Layer 6 of a small transformer language model trained on English Wikipedia (9 layers, counted from 0, width 64).
In attention head 0, each number of a token's query is one row of weights dot the token's vector x. The head spreads its attention over the tokens so far by the softmax of query dot key.

Query weights of the head. A number n stands for (n - 500) times 0.0028.
q0: 493 507 506 512 513 500 494 505 512 501 511 477 504 504 495 491 490 500 497 489 498 496 495 496 501 506 498 511 497 506 510 508 502 496 488 510 492 518 498 515 496 508 508 491 497 496 504 499 517 509 496 485 503 497 498 496 480 497 498 505 513 504 511 487
q1: 488 471 518 508 503 476 459 499 484 513 501 542 524 501 492 456 539 559 518 540 506 498 508 505 498 480 484 451 523 486 487 478 483 491 510 458 486 495 546 470 484 447 474 478 513 506 546 499 540 490 438 495 502 495 517 516 492 477 514 461 521 489 446 528
q2: 580 384 522 600 581 372 420 581 557 515 709 404 546 378 475 360 362 625 631 338 523 563 387 372 634 609 544 652 563 696 435 463 595 485 491 411 572 536 273 571 542 581 589 532 542 332 336 387 597 311 740 511 404 418 564 492 589 811 606 534 597 599 656 526
q3: 507 468 498 393 485 505 438 510 620 451 519 380 442 439 401 547 572 449 538 445 487 470 508 383 373 467 658 457 465 434 462 416 590 371 387 607 466 514 474 530 502 641 585 489 548 560 574 451 433 413 440 495 558 616 472 509 485 501 543 497 418 459 527 474
q4: 553 466 461 494 493 479 525 488 447 507 461 626 493 564 562 480 500 547 492 475 509 472 532 496 506 506 519 434 540 454 517 482 428 476 505 516 533 448 517 467 498 519 458 499 595 521 569 613 511 509 543 504 512 497 481 557 529 472 470 488 475 458 495 479
q5: 481 471 526 480 510 501 640 548 528 554 510 454 472 498 422 443 416 461 565 514 563 589 440 452 427 551 525 589 494 588 508 506 583 547 429 400 448 591 495 493 541 320 629 447 355 412 539 355 396 431 384 453 505 554 598 464 414 477 559 503 603 522 518 531
q6: 518 564 437 281 561 571 386 525 617 485 511 427 523 475 500 487 504 409 433 549 456 370 485 381 406 580 580 429 430 486 505 426 631 453 479 509 571 517 518 592 553 689 470 488 453 363 578 552 335 544 508 529 431 552 484 555 512 473 392 540 555 400 516 575
q7: 524 439 539 424 466 499 590 430 429 534 446 501 543 508 428 514 508 592 493 451 486 479 526 502 483 449 471 477 687 513 575 534 544 404 720 508 445 408 329 542 614 511 501 361 547 590 456 506 491 422 546 387 570 330 409 456 614 591 569 550 404 529 505 476
q8: 527 513 639 529 378 604 513 511 667 414 766 678 532 613 590 567 536 489 365 546 645 340 371 508 339 475 445 503 557 397 564 521 406 428 631 383 573 560 564 421 500 467 761 516 422 576 475 520 562 479 518 332 615 458 463 590 345 360 554 709 554 426 462 311
q9: 406 665 493 459 345 627 343 263 199 550 551 866 167 592 340 703 448 474 20 676 550 580 570 588 480 377 300 499 367 412 445 492 510 623 539 376 828 430 402 714 507 510 513 541 424 409 244 421 352 288 487 207 512 570 555 264 413 527 787 263 701 480 447 392
q10: 680 555 525 514 598 571 587 489 470 520 436 474 523 509 618 700 542 558 484 455 586 350 570 487 471 458 493 465 650 588 648 508 392 252 447 507 436 375 309 440 439 526 518 563 632 664 621 437 399 511 478 488 598 477 526 416 451 397 500 539 450 479 420 483
q11: 519 465 518 312 390 510 455 371 560 617 438 624 664 546 356 504 519 542 572 651 440 492 458 463 531 325 423 493 616 444 318 504 464 646 467 585 222 511 450 435 513 536 618 520 670 606 634 637 502 484 296 511 336 493 475 379 556 444 513 517 394 464 556 428
q12: 484 177 607 462 369 515 591 313 344 742 455 614 347 618 584 649 342 553 384 329 618 451 553 528 542 404 533 328 566 444 311 458 468 411 386 549 352 526 400 540 406 579 592 230 780 874 650 536 367 595 524 517 671 442 394 512 334 623 462 569 426 384 399 362
q13: 588 446 631 284 396 840 555 628 296 507 577 244 469 395 566 399 295 373 460 635 481 543 502 684 451 823 618 891 594 566 666 483 914 327 356 415 390 359 317 407 567 590 755 436 495 504 463 543 419 651 567 615 671 614 290 235 452 397 513 368 175 506 500 216
q14: 434 556 595 571 356 369 671 696 478 572 481 489 518 418 680 756 565 386 695 395 501 524 531 384 661 486 357 345 445 422 601 467 283 544 573 604 573 516 485 510 749 546 563 512 379 356 538 547 542 456 700 499 470 331 419 501 651 596 471 490 468 364 689 543
q15: 454 403 649 551 428 495 387 513 437 518 589 480 425 444 530 484 493 569 591 371 334 459 629 625 566 619 453 600 601 613 438 463 384 512 473 507 499 460 528 441 350 468 423 545 476 677 469 479 594 529 384 711 460 597 430 321 596 464 363 183 337 688 375 554
q16: 508 497 500 504 505 502 512 495 493 487 518 493 495 491 489 510 484 496 480 512 489 487 509 500 497 489 498 522 493 511 514 502 513 508 490 508 486 481 496 511 513 494 492 505 480 498 471 485 488 516 511 512 498 505 500 489 509 517 508 517 488 517 519 494
q17: 477 511 526 530 496 487 496 499 500 494 492 490 504 507 518 509 499 501 481 487 508 506 474 516 489 532 478 489 493 493 532 485 502 496 505 518 491 521 484 498 484 521 500 510 481 464 499 475 499 526 501 481 511 481 491 506 483 500 505 477 495 507 498 518
q18: 491 536 497 492 495 511 492 534 523 507 498 476 506 479 502 481 507 470 480 534 508 525 491 533 503 517 444 485 486 475 528 525 513 491 527 493 478 492 487 521 513 527 494 533 457 488 503 477 501 525 517 497 510 484 513 509 503 503 490 519 475 502 512 480
q19: 485 567 525 570 439 546 451 398 529 491 407 543 502 646 567 385 520 592 409 601 523 581 518 570 512 514 464 404 579 456 598 469 363 546 649 539 419 404 547 423 430 525 422 547 494 616 452 463 585 607 518 379 504 493 512 430 450 485 612 499 415 429 392 484
q20: 465 425 491 534 465 463 652 430 381 582 584 628 496 463 607 496 432 703 528 407 489 475 388 499 436 525 565 519 503 509 552 519 427 477 499 527 516 463 482 489 576 398 526 369 532 597 592 592 611 461 551 552 510 476 573 416 558 485 559 340 516 514 547 445
q21: 555 528 467 481 554 525 425 559 575 481 432 390 448 505 477 489 522 357 479 559 517 534 500 493 521 529 463 549 434 486 475 508 604 452 494 501 538 552 474 576 515 567 498 595 463 450 419 432 432 516 507 469 481 574 523 491 463 465 488 554 509 569 509 543
q22: 504 417 486 455 466 463 741 573 561 632 568 388 406 664 519 335 388 452 634 519 642 581 398 484 417 601 600 588 551 517 593 493 633 491 466 355 601 577 507 464 618 272 662 452 401 356 610 438 374 414 400 464 494 563 693 475 426 364 533 559 621 651 549 576
q23: 850 580 611 430 460 585 388 433 465 473 423 582 413 476 474 289 433 518 464 415 410 580 529 669 571 508 709 542 539 394 591 409 309 389 346 647 758 501 533 471 579 451 567 439 617 634 806 734 680 442 664 548 565 680 501 573 749 419 669 481 347 541 504 469
q24: 503 573 566 475 677 445 512 306 503 526 730 671 466 416 455 687 629 467 516 368 409 502 593 458 415 433 352 407 557 245 375 375 527 453 391 655 709 564 387 472 308 592 566 526 498 754 489 426 436 256 485 367 353 616 544 400 418 539 524 553 427 520 446 522
q25: 463 624 505 458 398 538 446 398 532 498 568 387 628 466 538 410 525 491 580 488 615 608 579 516 616 608 401 460 492 373 536 541 473 626 580 433 505 430 500 559 734 527 533 452 424 406 608 517 549 423 598 548 481 534 413 360 399 716 479 402 542 544 681 515
q26: 429 384 541 396 466 632 488 429 566 595 423 581 666 558 397 514 420 521 349 407 556 514 368 495 432 470 500 434 493 523 524 603 559 575 602 543 547 409 490 405 618 553 387 542 716 416 668 671 350 600 617 501 495 415 482 606 394 483 503 508 568 319 243 336
q27: 563 470 348 808 472 263 518 528 665 503 381 331 267 485 627 382 729 481 578 533 467 329 275 536 302 510 413 578 447 457 778 650 650 610 561 563 479 433 407 564 638 520 450 714 253 444 293 509 420 310 523 339 823 631 647 315 357 372 739 591 362 555 728 447
q28: 332 472 499 324 427 541 597 443 464 329 546 499 589 501 513 563 666 642 619 366 469 490 574 528 485 598 437 589 549 390 605 344 422 537 476 505 575 404 542 401 515 519 504 450 539 665 426 805 661 461 425 539 659 296 661 485 417 592 134 584 624 282 513 359
q29: 408 628 572 438 382 433 471 487 414 436 473 598 423 472 631 463 379 521 478 541 516 451 509 756 653 518 582 533 586 308 476 590 442 674 576 369 366 525 470 553 652 540 298 545 648 428 508 647 617 615 460 520 493 452 705 585 604 439 456 475 456 561 522 500
q30: 473 554 369 539 471 396 509 403 434 336 589 657 401 833 482 546 573 509 640 493 476 634 572 342 539 488 662 450 449 471 584 510 233 466 602 465 565 282 382 461 335 383 451 639 562 554 561 498 511 418 516 561 633 490 260 559 484 583 459 610 451 502 495 340
q31: 530 744 586 430 520 579 386 579 800 516 191 394 306 692 580 423 336 166 630 561 642 500 519 595 610 527 336 565 488 459 437 919 474 479 683 547 594 635 590 560 347 510 633 539 314 603 238 415 480 557 340 638 315 423 480 41 402 819 255 587 692 537 325 644

Each question shows a short text with each token's key, already scaled and adjusted for position as the last token sees it. A number n stands for (n - 500) times 0.0091.

Then comes the last token's vector x. A number n stands for (n - 500) times 0.0029.

0 ".": 546 456 504 530 512 332 522 477 453 494 506 502 525 500 470 519 369 514 451 509 404 478 485 534 523 485 528 477 516 520 546 509
1 " O": 738 429 502 561 500 336 454 505 494 502 530 528 538 490 485 522 457 459 450 490 363 507 491 495 505 517 509 497 501 483 511 508
2 "ver": 694 453 503 528 501 315 518 484 468 494 490 510 511 489 465 526 591 406 404 496 409 495 520 544 479 518 500 501 500 472 520 513
3 " the": 479 474 502 503 526 375 549 466 462 496 522 499 543 490 468 550 627 419 410 521 425 433 490 562 492 511 542 511 505 550 562 507
4 " c": 296 530 501 515 552 338 477 498 504 491 548 496 525 491 464 522 568 376 412 529 403 508 525 556 472 547 565 493 492 529 538 507
5 "our": 299 531 501 565 519 343 480 527 516 510 499 501 508 491 475 543 413 393 405 491 385 458 509 566 464 524 527 516 511 509 531 501
6 "se": 501 577 500 552 545 362 494 496 485 505 494 491 516 492 478 534 354 451 391 521 389 477 524 559 476 575 564 516 517 512 507 507
x: 430 452 474 434 448 370 190 345 484 387 513 569 377 534 455 585 597 611 515 557 351 454 541 463 546 470 693 395 391 450 452 443 469 558 637 521 447 597 587 496 545 597 397 542 663 583 436 711 599 663 510 574 501 663 552 426 505 634 395 466 525 461 393 349
Which token does the last token look at most, and with what share of its attention? 3 " the", with about 40%

0 "st": 565 418 503 541 472 373 496 498 489 501 507 484 531 493 449 538 373 489 452 491 399 476 528 540 469 521 556 524 502 529 521 510
1 " of": 676 443 503 524 517 401 539 460 482 497 529 521 537 491 478 543 463 508 442 511 436 438 492 567 512 509 544 499 506 536 554 515
2 " the": 653 453 503 513 533 381 556 457 461 498 516 498 551 494 473 549 576 461 424 507 439 447 496 556 514 505 533 509 508 540 555 507
3 " B": 477 483 502 533 541 361 490 499 492 501 535 514 537 494 468 546 639 389 410 513 430 495 518 576 506 546 528 503 492 501 516 511
4 "o": 268 536 501 544 538 353 450 511 479 506 535 490 529 494 470 535 569 389 398 516 403 535 516 546 489 533 526 501 501 476 508 501
5 "ley": 297 546 501 566 531 357 490 535 490 502 509 497 532 492 456 537 418 427 384 493 403 505 526 562 501 509 520 519 511 478 507 503
6 "n": 506 573 500 550 550 363 495 534 486 506 515 483 539 497 450 541 352 461 390 516 411 503 539 549 497 521 549 516 512 489 502 501
x: 570 501 565 513 359 321 264 314 516 550 539 463 334 479 377 470 459 635 489 452 418 490 597 461 390 477 683 282 439 535 361 541 507 358 443 554 598 476 437 432 533 547 407 567 667 785 500 610 597 523 521 502 527 566 484 453 432 600 392 672 427 475 358 357
Which token does the last token look at most, and with what share of its attention? 2 " the", with about 20%

0 " is": 552 458 502 510 474 376 505 478 471 489 505 525 519 491 467 511 382 509 471 495 412 459 488 538 472 512 532 504 511 530 531 512
1 " cons": 696 436 503 533 484 357 480 535 492 500 490 503 519 499 486 503 459 455 451 490 411 486 483 490 454 541 534 501 497 494 532 506
2 "ec": 653 467 502 541 516 348 509 520 485 495 493 495 517 498 485 522 590 442 433 494 419 492 524 502 449 547 549 511 505 512 525 503
3 "r": 456 502 501 556 515 377 484 541 484 494 491 497 526 489 472 522 623 401 455 518 415 504 535 515 453 538 527 504 507 518 523 505
4 "ated": 343 511 501 525 504 415 514 476 457 499 542 512 497 489 488 542 548 416 440 510 416 427 497 530 468 556 537 509 500 517 531 510
5 " Ar": 304 538 501 532 516 362 491 539 501 501 512 511 543 494 481 514 417 408 414 498 418 497 522 535 500 524 523 502 491 488 520 504
6 "ch": 502 569 501 510 523 360 496 519 453 499 502 496 517 497 458 513 369 462 379 497 451 495 517 542 491 535 527 495 497 484 526 505
x: 661 490 418 454 544 448 345 295 286 538 549 669 551 493 541 537 544 527 550 432 468 498 615 484 623 597 657 401 680 434 461 355 449 513 576 708 479 555 458 571 618 532 268 486 706 669 646 356 508 394 525 604 526 436 469 602 536 426 528 665 581 380 410 522
Which two tokens does the last token look at most, in order? 5 " Ar", 6 "ch"

0 " ": 529 440 502 508 531 356 551 462 464 492 511 473 534 499 481 521 403 479 478 523 423 450 506 525 508 550 512 489 514 529 536 510
1 "23": 724 433 503 545 517 359 535 489 456 505 516 491 496 495 507 533 463 479 440 464 428 496 520 541 488 532 522 485 495 495 536 496
2 " May": 684 460 502 549 494 343 468 474 445 509 512 477 508 497 490 526 590 426 429 475 385 515 502 510 500 487 532 507 506 485 525 497
3 " –": 481 477 502 491 551 368 562 465 459 495 510 500 513 500 474 550 604 398 423 513 443 444 515 518 504 508 573 488 499 485 499 502
4 " H": 310 527 502 541 530 356 469 503 470 499 531 503 535 494 464 533 560 387 403 524 416 507 504 529 524 537 506 500 493 484 517 507
5 "en": 319 526 501 546 525 371 486 506 490 505 522 501 528 495 455 551 422 399 377 507 421 504 528 532 515 548 490 493 506 477 525 498
6 "ry": 509 559 500 551 521 366 474 524 478 507 513 501 534 493 466 529 360 444 370 508 409 501 511 542 519 513 519 515 506 468 495 505
x: 546 471 496 474 455 386 279 315 432 463 504 554 460 431 397 510 642 530 459 466 285 411 556 454 519 480 518 376 436 427 270 467 506 487 453 526 388 392 445 397 431 511 412 578 578 853 411 507 469 424 521 303 531 574 554 511 511 555 446 527 610 437 396 454
Which two tokens does the last token look at most, in order? 4 " H", 6 "ry"

0 " d": 554 409 503 547 531 304 484 516 499 494 520 467 544 496 451 538 338 460 466 563 365 493 515 520 479 570 564 501 499 545 529 510
1 "own": 762 398 503 552 517 350 513 482 486 505 508 521 509 483 470 575 450 445 427 499 371 458 509 572 456 552 570 511 499 520 526 510
2 ".": 708 447 504 532 545 318 535 492 438 492 509 523 525 497 476 550 592 449 396 503 392 435 482 536 529 485 552 473 510 502 556 509
3 " A": 469 459 503 550 562 311 529 462 476 498 529 528 550 485 489 554 671 373 385 514 368 487 498 552 495 532 519 497 499 527 536 518
4 " de": 223 525 502 506 594 312 495 504 487 502 495 506 515 493 485 532 589 339 369 536 405 515 510 533 469 589 561 482 497 459 515 508
5 "al": 221 556 501 551 545 308 505 538 442 507 494 508 500 486 452 551 388 384 349 508 393 498 536 569 489 622 523 506 492 491 515 504
6 " between": 480 549 501 532 516 370 530 462 465 505 565 517 527 491 486 550 328 399 317 524 402 411 508 596 501 551 571 516 506 526 543 510
x: 542 463 555 618 531 467 140 564 419 427 525 558 293 492 519 633 501 387 521 487 358 559 515 443 514 415 325 521 491 328 406 616 551 542 438 565 587 490 641 508 461 473 400 483 656 577 424 577 573 582 364 567 633 582 537 553 418 447 593 419 322 391 457 464
To which token does the last token give the most attention? 3 " A"

0 "our": 597 372 503 565 478 297 480 484 471 514 519 481 535 486 465 556 293 469 447 460 327 476 524 584 480 571 554 524 518 535 556 510
1 " is": 842 424 504 516 469 282 529 459 442 484 514 535 531 484 438 521 435 461 423 483 349 429 491 572 458 507 562 504 516 547 550 519
2 " p": 775 429 503 523 530 228 442 491 483 486 519 519 533 490 447 527 635 351 419 566 351 548 513 514 437 605 537 489 512 564 517 517
3 "ubl": 461 491 503 556 568 280 461 530 449 500 532 510 509 480 434 551 693 321 374 542 340 484 542 582 457 576 541 486 504 502 530 505
4 "ished": 224 513 502 549 555 329 517 446 457 502 527 539 512 486 454 567 584 337 361 517 338 399 493 538 470 581 545 512 497 517 543 522
5 ",": 231 527 502 553 558 312 552 480 445 489 560 522 527 490 458 557 401 378 361 527 357 393 473 548 495 540 587 490 515 553 540 519
6 " the": 495 539 501 527 577 283 571 450 441 493 523 493 575 487 452 567 315 414 320 546 397 405 493 567 504 502 528 515 510 565 567 509
x: 452 398 492 608 421 375 96 473 561 620 482 549 612 436 634 538 432 533 459 598 390 528 472 347 419 375 441 582 562 373 572 498 466 505 467 585 591 364 535 503 536 486 449 553 552 591 510 541 565 632 506 518 474 454 408 596 680 487 595 456 417 393 516 430
To which token does the last token give the most attention? 6 " the"

0 "ord": 590 399 504 573 493 303 505 503 455 507 511 482 532 491 440 571 305 498 419 469 356 506 553 582 491 536 553 528 522 542 520 513
1 " K": 817 413 504 570 528 278 451 477 459 501 555 486 551 489 425 574 433 411 394 490 371 537 538 565 516 505 532 508 504 498 525 503
2 "e": 747 443 504 553 521 288 499 506 446 500 532 489 550 491 403 562 645 375 359 456 370 510 544 567 500 529 499 495 510 465 488 508
3 "ep": 448 468 503 581 544 286 473 519 439 503 540 515 526 488 433 568 712 344 353 447 376 525 535 569 489 518 510 487 519 472 520 507
4 "er": 172 518 502 566 552 296 516 525 445 511 493 486 542 493 442 555 593 316 350 479 383 528 553 579 525 529 540 506 521 464 493 501
5 " of": 238 514 502 532 540 329 578 451 474 500 558 526 557 488 454 568 400 346 308 496 428 424 521 596 524 478 567 496 496 502 552 513
6 " the": 495 555 501 517 573 327 586 444 433 500 528 498 571 493 457 574 318 397 322 505 419 411 511 579 523 504 551 511 507 542 575 505
x: 526 423 508 534 508 397 79 509 537 659 519 534 499 461 614 477 432 497 462 531 361 506 518 340 433 380 437 510 535 340 572 447 483 425 452 630 593 357 491 492 563 533 458 563 591 536 499 553 543 581 522 598 514 518 436 569 683 514 610 533 405 421 435 424
To which token does the last token give the most attention? 5 " of"

0 "al": 563 426 503 535 507 350 517 492 472 504 516 491 518 488 456 528 361 479 457 494 396 499 519 562 500 563 531 510 505 522 501 508
1 " between": 701 440 504 518 489 396 530 478 472 502 550 510 523 495 482 536 454 490 426 510 425 445 504 577 504 537 553 510 504 524 537 509
2 " M": 673 453 503 544 539 356 488 510 465 507 537 497 542 495 469 533 582 400 412 516 415 523 504 548 520 531 506 499 497 497 524 511
3 "et": 455 464 503 528 494 358 521 508 475 501 535 521 534 493 453 532 627 389 368 502 413 478 523 532 503 540 529 504 492 501 512 506
4 "ro": 275 508 502 552 530 349 508 518 490 500 502 513 536 491 461 549 558 384 376 474 431 518 539 538 512 534 531 497 500 476 493 504
5 "-": 316 525 501 534 539 371 573 492 471 501 501 515 528 490 469 557 427 403 365 481 435 462 544 542 522 508 548 500 497 483 500 503
6 "G": 493 559 500 556 526 344 475 515 463 502 517 494 527 497 457 548 342 442 366 517 428 513 532 540 513 519 531 501 496 483 510 500
x: 474 526 506 496 457 357 354 413 442 488 528 410 434 618 518 652 575 684 444 460 481 328 608 546 510 616 408 409 516 455 487 488 434 491 531 825 469 492 568 547 511 504 393 541 668 927 498 497 423 497 488 486 497 494 416 573 525 458 494 473 478 461 495 623
Which two tokens does the last token look at most, in order? 2 " M", 6 "G"

0 " the": 552 445 504 501 518 365 542 473 469 497 527 497 554 494 462 538 380 509 456 521 427 448 492 569 509 517 539 508 505 547 555 507
1 " de": 735 426 503 506 556 346 492 508 489 501 511 498 515 495 475 530 451 418 440 526 415 526 521 541 470 561 569 491 502 475 508 505
2 "ath": 692 456 503 558 506 353 493 525 475 501 512 503 520 491 459 544 598 414 413 471 405 495 524 577 487 555 526 512 506 495 520 510
3 " of": 475 461 503 526 522 386 532 473 484 498 535 518 534 489 470 557 632 419 396 511 431 442 503 567 501 512 554 502 502 519 544 510
4 " their": 311 493 502 506 533 371 555 432 467 498 479 492 542 493 472 549 560 409 396 512 440 439 489 565 502 518 537 509 501 552 551 512
5 " d": 300 561 501 518 552 341 493 523 501 497 523 474 530 497 463 526 428 416 402 546 404 482 522 531 479 564 558 500 497 533 525 505
6 "au": 517 572 500 519 532 365 481 479 480 507 526 479 507 488 477 530 348 440 433 548 399 461 543 552 454 519 576 493 508 470 496 498
x: 627 559 526 584 431 683 415 449 434 532 458 521 611 455 624 667 492 523 417 603 358 492 566 534 540 479 704 335 526 430 505 604 436 463 509 426 544 645 385 231 372 524 430 500 760 628 534 672 524 445 569 515 435 592 396 582 496 725 315 349 416 505 510 546
Which two tokens does the last token look at most, in order? 0 " the", 4 " their"

0 " the": 550 446 503 501 518 368 541 474 470 497 526 497 552 494 463 537 384 509 458 520 429 449 493 567 509 516 538 508 505 546 554 507
1 " G": 721 432 503 540 511 348 467 525 477 501 542 495 540 495 455 533 457 426 437 524 415 511 512 546 506 541 535 500 491 504 522 504
2 "reat": 676 454 503 539 529 355 478 529 496 503 513 488 517 488 442 544 597 398 414 493 429 528 508 556 485 527 537 515 506 511 515 498
3 " H": 477 498 502 545 531 354 480 503 471 498 550 489 529 493 449 543 632 361 410 504 413 498 519 551 504 538 538 503 502 495 526 507
4 "all": 279 516 501 554 527 344 511 521 483 504 500 493 520 491 442 537 560 391 387 476 409 508 528 572 495 525 508 514 512 493 502 505
5 " of": 307 522 501 525 519 370 541 488 480 501 546 513 522 489 457 549 423 388 360 498 432 459 520 558 495 503 555 496 493 504 525 503
6 " H": 490 585 500 547 539 354 483 499 463 499 544 492 528 494 453 547 360 450 387 512 417 485 520 544 516 528 524 497 497 488 526 508
x: 516 487 453 670 589 350 361 509 370 414 675 393 461 471 532 514 559 549 600 462 466 373 646 439 635 533 584 425 498 461 475 381 409 525 504 729 546 507 549 459 520 560 422 588 543 920 635 538 484 587 572 488 616 536 552 526 599 420 505 553 513 398 466 473
Which two tokens does the last token look at most, in order? 0 " the", 6 " H"

0 "orn": 603 374 504 582 482 266 478 491 475 518 552 483 543 491 446 573 280 476 426 444 330 505 534 567 496 511 559 527 512 486 514 500
1 " ": 786 399 504 541 519 306 599 478 441 493 545 471 533 491 456 576 444 403 398 456 381 406 572 579 490 582 561 500 520 513 546 516
2 "18": 780 416 504 568 473 283 553 500 406 502 548 473 511 495 460 549 667 366 377 456 375 477 565 572 465 501 572 486 498 479 535 495
3 "28": 438 468 503 590 540 272 514 486 402 510 563 472 510 493 454 552 725 324 348 465 363 521 568 533 496 502 574 501 501 484 538 488
4 ")": 191 512 502 563 547 312 507 467 398 507 542 507 535 498 495 498 598 303 379 509 346 432 514 555 589 514 552 473 510 447 489 507
5 " is": 411 500 501 465 538 280 539 393 540 468 484 527 544 493 426 382 473 411 443 517 471 429 381 465 469 292 549 534 493 518 564 528
6 " a": 505 542 501 492 659 272 580 480 450 479 520 555 586 483 469 538 357 388 345 547 412 392 479 557 530 540 522 498 490 523 562 521
x: 458 491 478 528 407 574 184 627 560 715 528 532 578 301 620 490 547 416 380 463 390 449 386 287 564 391 439 471 532 361 500 516 448 483 453 510 577 388 621 365 642 497 433 594 496 468 544 499 487 535 446 490 474 458 430 550 659 549 602 590 333 291 492 383
Which token does the last token look at most, and with what share of its attention? 5 " is", with about 50%

0 "b": 577 424 503 565 469 333 485 488 481 503 508 487 523 494 448 548 337 482 448 483 397 519 541 554 486 511 527 514 504 517 497 506
1 "ish": 743 430 503 535 490 383 468 440 456 502 481 503 510 488 465 509 453 421 436 510 383 496 518 537 469 530 547 544 511 510 530 510
2 "op": 695 441 503 568 485 352 478 529 464 506 534 495 542 493 477 537 609 408 413 475 401 511 515 545 478 524 534 506 516 518 533 506
3 " of": 475 451 503 527 527 384 547 467 477 498 532 522 541 492 475 545 633 427 392 509 432 440 498 569 515 513 550 498 504 521 552 514
4 " Can": 250 510 501 533 533 329 488 500 490 512 510 504 523 490 470 524 570 363 388 503 390 508 526 558 485 507 532 508 497 479 500 507
5 "ter": 291 539 501 548 537 348 538 542 505 496 485 513 543 494 458 541 415 383 367 464 424 488 530 569 505 551 541 505 504 490 502 508
6 "b": 499 571 500 544 524 338 495 489 480 505 521 502 517 497 442 551 333 453 361 508 413 482 537 578 487 511 547 504 498 505 507 505
x: 591 501 650 403 549 403 343 506 432 469 459 532 235 597 385 617 396 551 519 545 412 407 727 690 628 504 641 340 729 463 604 414 515 625 532 690 490 494 520 468 422 392 429 639 497 706 640 613 530 495 353 590 463 549 492 450 584 473 424 544 447 408 573 485
To which token does the last token give the most attention? 3 " of"

0 "ab": 573 435 503 558 503 345 475 495 472 502 512 500 523 492 458 548 359 499 459 480 418 533 533 534 471 520 517 509 508 512 488 504
1 "l": 722 435 503 536 492 370 494 505 453 506 527 484 516 493 452 548 462 431 446 499 420 501 538 548 483 531 532 511 507 514 500 501
2 "ished": 657 453 502 544 528 374 534 456 473 504 532 495 514 492 469 528 577 423 424 489 401 463 513 552 493 537 547 513 506 511 532 510
3 " a": 470 469 502 514 542 367 554 475 468 495 512 505 536 490 483 540 626 407 416 505 418 457 506 554 493 535 526 497 500 519 537 508
4 " f": 313 518 502 521 540 362 499 519 493 492 524 507 523 492 456 540 557 381 412 524 419 487 513 545 486 560 544 494 498 513 522 503
5 "er": 281 534 501 525 510 348 505 500 487 510 510 500 518 501 488 542 409 411 390 510 414 483 529 546 489 560 520 496 491 493 497 499
6 "ry": 507 564 500 539 526 375 473 507 477 504 508 497 519 491 472 536 353 450 391 521 399 483 515 551 487 544 543 514 508 492 512 508
x: 507 490 490 455 449 346 213 390 451 441 541 571 477 435 460 465 648 497 501 479 291 423 570 401 519 545 586 390 462 434 332 380 465 543 467 512 331 413 487 413 475 527 339 567 694 703 439 638 621 458 565 399 535 543 552 530 583 605 342 458 554 529 353 458
To which token does the last token give the most attention? 3 " a"

0 "'": 548 431 503 540 481 377 522 454 488 491 507 501 520 488 449 558 368 480 462 509 402 459 508 560 510 520 533 510 506 521 525 514
1 "H": 712 437 503 558 502 356 484 462 468 494 534 488 523 491 441 547 451 427 433 492 421 506 526 560 514 514 526 504 511 501 533 509
2 "ar": 688 441 503 554 489 357 482 484 478 509 514 498 529 492 449 565 608 422 399 476 419 487 541 552 488 514 518 508 499 497 529 503
3 "a": 454 488 502 562 516 352 486 527 453 505 530 474 524 493 463 532 659 390 407 503 409 510 528 558 484 523 546 506 516 491 497 502
4 " (": 357 497 502 515 579 368 557 455 457 490 514 522 519 492 468 552 555 407 404 499 436 428 512 552 521 503 531 484 513 513 553 517
5 "un": 270 525 501 527 526 340 522 487 489 499 505 520 526 490 471 533 412 384 368 500 395 465 522 547 479 522 533 497 502 496 530 507
6 "c": 511 572 500 548 527 315 485 502 510 498 522 482 534 499 466 535 343 453 372 521 397 502 527 508 455 547 543 494 491 518 526 501
x: 212 446 530 558 647 385 529 471 351 585 340 470 447 673 453 479 547 619 700 497 463 398 667 581 526 540 663 440 529 458 463 495 443 384 684 550 392 530 680 605 534 509 478 593 585 682 685 509 610 644 561 459 478 510 400 557 690 584 515 605 309 373 535 482
Which token does the last token look at most, and with what share of its attention? 4 " (", with about 40%

0 " an": 544 434 503 516 521 380 533 490 474 500 513 514 528 489 479 526 394 508 460 508 417 475 484 543 497 537 514 499 502 521 541 510
1 " ind": 707 437 503 539 526 373 474 526 488 504 503 495 524 495 475 505 458 466 445 506 417 517 496 515 484 531 535 500 499 501 539 504
2 "ent": 656 462 503 529 517 359 489 504 496 504 486 497 527 494 476 514 590 429 423 515 423 530 516 543 481 559 530 522 502 513 515 508
3 "ur": 463 498 501 522 515 373 503 521 483 502 499 517 513 490 478 545 622 400 440 494 418 470 531 532 456 552 541 524 498 507 505 506
4 "ed": 330 515 501 537 508 406 504 486 468 502 535 517 508 487 466 519 547 410 412 515 420 469 499 543 482 561 525 518 491 515 534 512
5 " serv": 306 539 501 530 524 360 502 493 469 502 503 489 513 492 472 534 429 411 410 499 434 491 522 544 466 510 526 506 507 497 531 499
6 "ant": 497 556 500 537 555 376 475 515 480 507 509 488 510 495 463 527 372 462 411 526 408 502 516 545 477 540 543 512 514 522 526 505
x: 462 545 518 249 389 341 284 375 454 383 409 587 305 597 516 537 415 448 495 581 507 483 590 366 540 427 691 335 393 442 451 452 433 562 395 641 598 442 536 433 539 543 230 541 606 614 559 763 547 658 502 464 542 533 442 583 606 535 422 544 450 554 356 564
Which token does the last token look at most, and with what share of its attention? 0 " an", with about 30%

0 "ased": 569 422 503 554 498 344 499 484 478 501 513 493 530 492 478 525 347 493 452 485 367 488 518 550 485 538 546 517 517 520 537 509
1 ")": 736 430 503 538 504 336 539 470 439 491 492 506 528 497 487 482 451 467 443 493 390 463 494 542 512 531 544 492 515 515 503 514
2 " S": 687 452 503 548 508 336 492 523 478 497 539 505 562 495 463 533 603 390 412 488 398 497 509 527 502 509 538 503 495 480 528 506
3 "us": 464 484 503 517 532 311 473 538 469 499 505 520 533 495 452 524 661 361 372 473 429 525 489 507 489 548 514 501 496 434 529 504
4 "an": 253 517 502 565 550 329 485 523 483 506 514 491 534 491 454 531 565 375 395 504 399 514 521 553 498 524 551 507 509 490 481 499
5 " E": 282 555 501 551 535 322 478 503 466 503 536 511 532 489 468 525 415 388 368 481 401 501 529 547 525 526 516 483 496 477 528 509
6 "l": 499 587 500 530 526 328 508 522 443 501 526 504 529 493 450 525 330 422 377 482 407 487 529 536 527 545 493 487 499 454 514 503
x: 651 552 450 410 433 470 303 634 398 433 560 537 497 433 467 450 640 475 520 335 442 613 637 472 615 287 489 344 374 490 386 475 454 464 488 617 576 473 347 429 417 559 382 441 566 825 570 381 578 541 642 423 672 515 391 389 446 480 537 646 510 394 510 560
Which token does the last token look at most, and with what share of its attention? 5 " E", with about 30%